Layer 10 of a small transformer language model trained on English Wikipedia (16 layers, counted from 0, width 96). Numbers have three digits each and are written without spaces.
A neuron's activation on a vector x is ReLU(weights . x + bias), where the dot is the dot product.
The model reads these tokens: "is" " and" " J" "e" "an" "ell" "a" " (" "M" "al" "v" "e" "z" "z" "i" ")" " M" "ath" "is" "." " H" "is" " f" "am" "il" "y" " is" " of" " S" "c" "ot" "t"

The vector x that enters this layer's MLP at each token. A number n stands for (n - 500) times 0.0095.
0 "is": 384410447704444505602349176341444532538578621497396693683665773295471465418439451710521056448765622642602461670618520583595294518560485640559306354651454552444554710553468579515423469516485628549484494430284654510465305457591553515451570543512436400360576678684444351713470312479234459384
1 " and": 461420517602454656411294248390583624516679641582314732796533702378555347348497552606601366582560600591437552646558446518629481537593542622463289390583356370500442679647501437666456579608634553194618512449450651367347187405606554630391601529683464328398477671552280377464417195508334485566
2 " J": 434419587465516626554547330510680606576585571501275679716491687375433389355561431577366272462674736719428404521671418453575318548512529714381237411673368321589477673656441437513431493537655462309344459468512613489426108392576482581462903606529659538438653530343463365413361358621388573605
3 "e": 431405655507309631510438487572484539449639422659295737673601633309462514308630502563466341535517636765456400504395429628494438477443488691467467464486366357593390554534489526381502519519724436205429433519640693376537157408644569529332972526446443387524726772315434541524353422630286564527
4 "an": 488534762566467678510488401565513674494539459607320728679545658226511485458575575491488342420558805755548572545559363614420514557506427586476277379469343407529539551512434411506574594568861561044478496406490536578383279434698577357320817522480477521471566619250311338487362453506417422484
5 "ell": 505428683712566684535566378611562536518559450565283686743587478241533384382467461590472382557551849733444393450459348560509410599585468564549387479628279543510398520634515326427534732552723516105411415329597633523359456479616396554510825347484412449425644683470310401526320398453462368564
6 "a": 555472547542565617485385322453577470518465506550313666738583647246581452312573514445405330393471722708499547642433326588421487494466432569546238621502337415598486555625545286592581739629598526041428605562646681447438272542621436561512872532369445475526688736382422342434404468565376499391
7 " (": 399495584672447681547302152475664672615553468587328696635645794464518359428401651437503425514622642737418478558541406496535575419492524676453388402600409254400452625720582502658482585488537573235460556380411654482385278545474407626512693579522550445359493646465217373616377182660287550453
8 "M": 520387547452462669500569374538657734603557590445289557706519630415409405349461456534524287575798497858452547651520392439617415427586621553455339296556341217510559757635476533490468496513676583196445656535401530480393251399436383644424883590422599590536545503401445282467366336599452543414
9 "al": 480419545388439718452411356686547585593528518557383698660634520423441436376539449547531459456775571765585511686604294548653599703453394556532460330652353305590453773574572394374493681375655546150412636582515571398410388345469435391246933497489363473461579597319445402456497362474331500460
10 "v": 581393595454508729443448360694607564579615492576200564644667562405395391306529498506415334567723491701503619633511362432513534595585553563437401418514377434596609653704657359172670674495574470342368647634471546379370447252582421655427919530406398374426478559383466239607301362471450506631
11 "e": 482335746534312565509448337583547465550653419573348631699639622317426360267626508419512330600723465706480454476415262608455655499445416722517438525518500374599445499610507413400604712498766457172464527531585567264442337338609504622449951612471340405523589661454518497570384388529306547435
12 "z": 354330659575440569481341399551475504596549478447207575822564541454441391421493579512518309510758662734525529590618300430417676577409458580542536463484325470554543586636511286472599754595774480090408637432447524427412470289566438637509872497499365493498560605411455372618362349494383493664
13 "z": 353309626624458605483330421519496469585604532482172594796560551466450398449512577488520334474733653753501547543607324415455621610389442509557532496525328497572524618595468269469634738595775460056391627424485521479422451306528441669547881504467438512510536599373437360582370289473392521631
14 "i": 447363625648424553561383311563621547582484595659298742679534590303447347386504602360513382399597629675394684416500274405539514508508489524575424647558363506514499652593448202480651712530802392037463471497596558592466281383506470640570892540593396526506541650455425322510476374369397506513
15 ")": 418475544617558548494463375329478649570549472585209647798704871431538402359440636550528362477522653661391379526465252569526559533426435615494312421654338334497401671499586419595576668553657546301505474510653681519409196380405390734510713518590486409368641675513244412607302337476398617386
16 " M": 482442537491480592505488302509650683586579571533234649748567671375472388332512511445436351472761575733415496669456428496508483509475596643414265280684377190588609660686389520491501510514639546270432557594431603488359220376418477615396905544517623574465695575317372360534298388621558504365
17 "ath": 567373615447463484430469405649606455414523607440356631713657519412461327304490440547436433531665528698567447553465375613591466715527388595480301475744278216604491563642556544502519667434809515269361451685541566550382212465451557429379908480612472405472685645413480437470221327405508523676
18 "is": 425527555552498612362434361537459450460534457533341767610483492350589282383664581679491431497615753665398455633448291493409553677381494536581398559561312271613493748683472348508509714530648563173481474583487658545536430255585583581366820579528352483370682565332382293777372299543396486499
19 ".": 389399573728408719449333416374540660495596593594314726734608689502579432348298625489489312383547541631451451538576361665502574465365359615488148484639404208523531748603511460593495610544520518294511561475462583429541384365594402685409714670710628407435507668493278329608399254554366463575
20 " H": 368411527577467565567348366402553719513646611470439636847519644506475376322463441461274363413637673708494407590505475524602419410575545615342277417645285259529461625641310456556453621578737496321525531503585591635410141502506532705445849481542572528427637677417250459537359351442497558522
21 "is": 347597456560549556406335390478411546436567525543314840602521601332580358410593462686633528487589729618409487639525412469507411534403535509511411519581327265587406766620403336619561558526678514260588449509531658605523327303546600762335843617517355502387561525324232292733419275619347568439
22 " f": 320389457513435644452410365483661739570604652687300615804537818438540289237408398551550287604600587702407620640667446527607476438345464492273260493538552345569368546745439495482650637485578624391478419479516670326498340479420471571401759469610553619457530667432338357527373263461493464470
23 "am": 351357588396492603313474384521676816506523522542331591706464773474530524445431556587495522603692555746438495559629335404666497361489305643295304435669349370642460693686526411652582706406645433317459590541492579504459392401271442555427664447621329466346548732622531310633278460305460350546
24 "il": 409505657555427477376444350635702402534625646718480666580667691587494432367510266589445431578602664677446522425628335338680428529520295644459291298639256348573461671660632396562486717427650555251439578530602600384447506488531467766312693581615287507367533667430286385403381480434340410452
25 "y": 378510581461531619236455408470614366569548523552423604691427751423535402262482514676466431523606746743530462580380303479486526626548467635330350530511390417578416605573463344678501743670597402152390483587713712463309335566457450620368627641621354393424686633550288349492372403512371558670
26 " is": 296665575683476689421351342465603589507625538659356650722557725374482303340471467594537553411697570696488572616449592631538465525554545585444305370483377411500457514656611483565523693561606644273545376365623511423328319461396356617388547592591509429246543749466426271739374242505194553513
27 " of": 428389489610507727464359226430640673658559564558212651709620686435634328347535424610647526471648667486417487423551581493626484419541456608469330369536372288509418655564531409581622742626732528312529663512560616455468201620519435597454594537491447425303575677452383307493373235580162511441
28 " S": 344371619475371609474544397453629646553616557496366637698690677465529360478440599518380282404704631713466405556536398479716401460417653540377422347545332331586422753705526405596426575605632505171425478504399584583385265369531560622487937586496603592395625545295379365402361279593499546421
29 "c": 446420593506532701378488399585421598596714452638278728666583673614479274407595534542492499360555568810545546506455408454747377391448482562460411375463300464427499614734449483444530538391680413250472495353628583509467416178562536877450904479500497554524576520317406380551290332409455539436
30 "ot": 483443587620443657334365348683631539394557503524262638793585720502543269388689494464508425353619420601500496414730485449569561529434449519595434501468319465483553668644536475465652696473627392022361328478470717465308335345423554714437692546539394648651573544372380552538306399494402618541
31 "t": 495436565545585528413507453614681470474747506436359680704572698497555300244539591621577486406645620675314563449569254564582708551401465553470312421352214571491570588571541470375727707631647439104363384448515476556265238416528567602459796506517535533415586539549306394560363368442429538576

Each question shows the input weights of one neuron of the MLP. A number n stands for (n - 500) times 0.0016.

n29 (bias -0.063): 492448419589544473545411597640463515674478489491604407466508487405462430666642510447420485592558440547398612591504410481361472574522504546617570504536592491525571504614510545444410410486460529419450386469519599486537444550432487506427529541437581552455452511617573535378397530545477579538
It fires most on token 8 "M"

n257 (bias -0.035): 512443716423576515473545561315530417373578395602464321564500407520448546383670517596503646636416472538639479575444633560337566443469537608401549389648364537576354538461491602409391461365610301487596644497718698644456448661463243472533573473426484525682521325360578608397611482586459457521
On which token does it fire most, and how strongly? 3 "e", at about 2.8

n312 (bias -0.064): 537581401671300533422655679583700503522280469444491503477361372426407410440419621574485282487529553458524512551547556407521377359456500628339426394518476588469406356615396303563372625600526407529588651425414445450727484395397478525433488539284552456659564441613391581521509515766515405451
Its three highest activations, in order, are on tokens 8 "M", 2 " J", 28 " S"

n58 (bias -0.031): 571484548675442552618771600876139500309364609327618817421500770440559692271455377564325737388261669637624540520551669325508496476620479335492425365376419678538690420358512458513587446712438411522455628643521500239472525362424385324368649431440407345445319312428336602379521689468597395327
It fires most on token 4 "an"

n212 (bias -0.061): 584421298674466581363605340540496404643570419335407371345403642562450454485459489533370379362282454618432606657625758648544527392488667544553599542564548392486654300351705446593293613612476533809421407470511496317596661600496445695361572459365174559519398675527556556196454378382386614823
Its two highest activations, in order, are on tokens 10 "v", 0 "is"

n39 (bias -0.031): 428685398602258413369344548497471609603671620455529506458570370514497626620477546600491515376551427671435371351451539573552586477463518544338644554459419524370273420611644424488645255368595578550471469342453432494575624494627451569500527602325566666461423566354444617428488545564442520465
It fires most on token 29 "c"

n192 (bias -0.052): 615482361444698386444605511548526396570741381381608332637278508551377282466400478828380614524508334419673471478598635578500609161508453686440806239379485457549287493492482496220583315519694382504387656661341523632570535504319535611564568522489577500469583492457549519562681684548389283624
It fires most on token 31 "t"

n335 (bias -0.034): 526459464729461315902667604283479351394282636623534545442414469334588653428504625654235578586408663551509400564567562415605482118464407541410574654319420558620668600246650394580681530385708196663418531457530292559411474504711536461367345712450362433395358230611324521601359478677125508255
Its two highest activations, in order, are on tokens 0 "is", 21 "is"

n286 (bias -0.023): 516673587438560492733413544588370331569369278322735562568455508519580400238110340462637436185513613581532550621651415555485463516557451454622777718698442349430459397619304302492504484570500597483342349332333428473368476609698516368512210519627508591456710508312366774358573412488515321472
It fires most on token 5 "ell"

n117 (bias -0.063): 577365542274507617511543651521406378601511800404511459559376437570648448755289199458451518481469418436413556295489422314475346303771305500449629611573394668524653402594768385665558587683332439527370571460405281641475496621589504533406504504574325496556544640406460730670545515379415486464
On which token does it fire most, and how strongly? 24 "il", at about 1.4

n7 (bias -0.031): 683600650558604503720580506624556342605545389475420384432473421557276402629292557674587506601707475388621582534346669531585436426613657402382462389668597596514538644467515484555444419411620390333469641537460437557463500568551448500571687421430580380649460399266485472328465434494594632540
It fires most on token 8 "M"

n23 (bias -0.041): 631504612427362395471357448550416519538637556466500523624598477386549594423216286536585448225452746395607417529473662580467596431580527543459766413695377504400625414476378485515544640675456409893666576555344333486417311592372408575585363547148275688417312470603559405407534496391464611651
Its three highest activations, in order, are on tokens 0 "is", 27 " of", 20 " H"

n176 (bias -0.066): 370418363527489410549539370576314472643408494435541445481468480616636469525497422287409365497377469342531524724532386354486520541587641538469432403483620428560426422482584540520377531401724456529506402503631421335429429540577454486381422569495405491409469531566431351286412721590516455547
On which token does it fire most, and how strongly? 24 "il", at about 1.3

n57 (bias -0.068): 774511225591716374575568447508588734268463410257484843793519340589635614460305554356430598707392438677528618348508331417397579377266496462580664434597551442673678414539453463446621452460323753538725379225282597429437566431648559369504423361363405475405544431404468440378640385504189504548
It fires most on token 7 " ("

n42 (bias -0.065): 500671485774635511390471237563245529352418463581504717403291364465562581607450705741469518621578563546612391711336592329479395283403526709486610390673680585375600392593461496481291496496609500462705500382572555532727673500404466555432496504458469643342587460660407611349559672458458381622
On which token does it fire most, and how strongly? 0 "is", at about 1.5

n332 (bias -0.038): 484416371667570481455385554690267347611472531484389444636427398233559395534671559534618430770310599553319665756349512614074564458396556273535426649438391322669441552504541764480458435481471428695366432225353403507526630489606500328266597640410479548457546473532473721534575621530609355343
It fires most on token 18 "is"

n15 (bias -0.031): 503550524474623429506766503641543672547469550527595534550578527443574677493497608644605350614227483445563356618452706591523568598544463538299765305362497514386544506564596304681497457735376442545493391471457630372409503434524490701799384588555620545487497590401428575355449601341465568342
Its two highest activations, in order, are on tokens 15 ")", 28 " S"

n101 (bias -0.027): 638596619228412239487448465500452469558319603549621359370475603487691660470397458627353610803279280633710270318532388638710301565323604611325540424483547302537720314223372661396347360357556380472631550665316487564337549329460332527382601728483477058460342824423709426624294531397320657487
It fires most on token 17 "ath"

n205 (bias -0.067): 620547590539550580458582573599428530483463332507451483204300409376547707552477510478468593600521571500467529507476635360455231165309493483523507534681339300503540640571382618684533405718500419458434500500586603561839409538601582563490424325449546541557490693466507539420349497481365522484
Its two highest activations, in order, are on tokens 3 "e", 21 "is"

n336 (bias -0.046): 637566732702488356572288541631667671550711404475553513156411366449209554662581792401335459590368450460443564618669701597468525714534500354243558283332340504405387571509413617297529316658452633715308327618713549241428479562370500367512562403464680530538676575365329237357563550564436573545
On which token does it fire most, and how strongly? 3 "e", at about 1.1

n344 (bias -0.062): 535483829380683357500285377436355337482378390575576652404378500540365398466469436527500433646429479514371666359493600586347367514330593364646525379643568629461464281507615628435427465607481538368469518628685679493486472444450637366583297551436765609557653429421472383391614518538115447493
Its three highest activations, in order, are on tokens 6 "a", 3 "e", 26 " is"

n296 (bias -0.020): 604631597598421531402338421534461493482614735381486574466588380589377414718640568514517582589401336438461397605496663329649555521375456575450727493496379390490551538477455671529479450226656514631408438584504700783660373507366426701585400385421652832449564475288302430393739594698465493422
Its three highest activations, in order, are on tokens 21 "is", 30 "ot", 29 "c"

n231 (bias -0.054): 446373594663514461157611419630309236445394400309584338479470313328736681345601651491517414486289463727482487482514532654347666394579661500406636760406295486854610327188422189435478817880481579420531643624343374713574514649537565699420558197278510612509375482731496421309523582636500555447
It fires most on token 6 "a"

n374 (bias -0.052): 565410575421581452464569529498578594422555471615547457469523596548450527498492571554490481625643450436414428484528628421446460474428456528326452521543516382536525508593506275407490529583535538496455559429463581502486418439590557490412469421470502594594601515350437496468462525428502614510
It fires most on token 2 " J"

n94 (bias -0.086): 475509243482627467464451379583357416519595372469558484474448178391488655512449459426503519574322465587426586634364575575440544418312554436680640534408467393563516521539491550456436494451467593413460370467512580578779500585541478401518543578333592510519785671424277473554541282482470532317
On which token does it fire most, and how strongly? 18 "is", at about 3

n164 (bias -0.058): 863542470525729463462557632519560321366642588513607344518652399562497445443610488469577387650287294422551357674398493500625398292490362544538448386592413411658215491366398392586691564462473415366519401348551664475613432555484434571500474547547657566428404429451545576456546451415534554535
It fires most on token 17 "ath"

n52 (bias -0.064): 516464454620535448479373594702311471436265237459528380568618519302294481515273284542488550425600439351749455562490525672378461500416664438478462500357482487576577488624491433445410444605453482644571461423525600448555557583669406481512662243509517416545460506336379454570500522631530585593
It fires most on token 10 "v"

n225 (bias -0.037): 609590370356596503547573545642320542627349620426600602552449542699548410541469390405415289434510516497640337594195529400627530456454608417361320561551426631497533583323472406654522513597585640527645523327347519506590604518399293432421710509497480404406389478330408679608639597506512572449
On which token does it fire most, and how strongly? 20 " H", at about 1.8

n369 (bias -0.050): 592444235473488592512343516454328412524594452613422672398395347614496736430543489614401436368779645531532550426292431593423635481463687732347712496539512321449702622521301613325236508356551577429374484672749313600608874440484406320398413496488525598677409392451308730596440432268303277535
It fires most on token 9 "al"

n147 (bias -0.076): 448261573586666486511511408677543463407477511459687375469524526532259640464550525817497383424289489504431595536444664565493526414504519607380522374253514519581466426152461560402733395604777443638409391565504302298586366299593428791456504539489823549604504408455620586255388478457457438420
Its three highest activations, in order, are on tokens 3 "e", 31 "t", 29 "c"

n219 (bias -0.029): 602405772575493540673445842376613644518521609574425482665211479563535665623480440310490577399578450341673346312611578657568768537479525500534577440431500699532684673574430443511528455476511222387524439644476524466591528355475350430521500344366374399493407689504562462618440458625625542445
It fires most on token 13 "z"

n157 (bias -0.032): 308246508645520500591431602703292516572236753658665359359434314537508838722622519511411414646621627545492334661660464580523580519480420586612280457326659289738353388467470520360597287676442420488446448795492406481485433681294456669400376477568483431421504669468454611741492488591477529477
It fires most on token 3 "e"

n190 (bias -0.015): 437507594469654402514651381580414645631525771465517400328523518727676461610480613711360381569504326321631520490407486572585622462518621416517809571555588358535514624604678284457465386260303378424417457640542556540385493490397514759403455313618622540451645518339345456392514377351514510538
It fires most on token 28 " S"

n168 (bias -0.027): 594556471634534285506383278521494491481494424481531478479456465542642560494515682431631475575377503409423395497497503564234353430497672487571541443308609443540633446576446541382454410414523382520580650377609469500294547400475144522441646567437579590626682616570472625352377440376688585451
It fires most on token 16 " M"

n35 (bias -0.062): 412479538365646359571223482756601537296332607581389436476600555598441647704375577381500533496605444394384616521564445357447657436474478519424371673551666344406630207547230548425673486525768511397734478439308245398660585528629579643659377432461461421482580551336356575602507544376542585446
On which token does it fire most, and how strongly? 14 "i", at about 1.6

n41 (bias -0.043): 319763653446677361457533496592551723650421515715464353486573392465530600417461728370734603660633496479511535670481381629350662507458286404623685444591287612469354250695581370444616282496457450446431485583547522737432608583533575496591551339458656390481365589496464507209619519371336449511
It fires most on token 5 "ell"

n169 (bias -0.034): 372511365396541443582504632432534475521400436525527486500431502502530269516344441454543598370473590449462408500570701447401400582561651536583333424385659514519535469580596435395516477473558560486504437487466511544538541433525334502561581451482527472498428443472437451480456436476392460513
On which token does it fire most, and how strongly? 26 " is", at about 1.7

n378 (bias -0.078): 198400435725566386539395566599413463672459456333669266528410326507589375424636395504245379732570426326358454432429604403418733565338332500641474463598557556490481598660581403639612511475656668496590463522314405549600392559686602298554544479451418621430551437496482572511363581051482503406
It fires most on token 12 "z"

n56 (bias -0.081): 504574459794421166296702692458431540509174821699273617566607553642381491320266454575687631450319478437509634402607642568492446363370692318293684346487568353327549358621462531379591306359597445491668844577318517534559460257690469456543470457626505104690457395589573509412610540606229626418
Its two highest activations, in order, are on tokens 19 ".", 27 " of"

n359 (bias -0.013): 401444379689613483674483676557379642529514649649548684530698472661486493579493537399430532529466390459476669369464461579476432555626565482490415465587534389584514389638520550374736326441590421581549647541402374534517482517464457081226510565239757594525580588579552445432322603834571411465
It fires most on token 16 " M"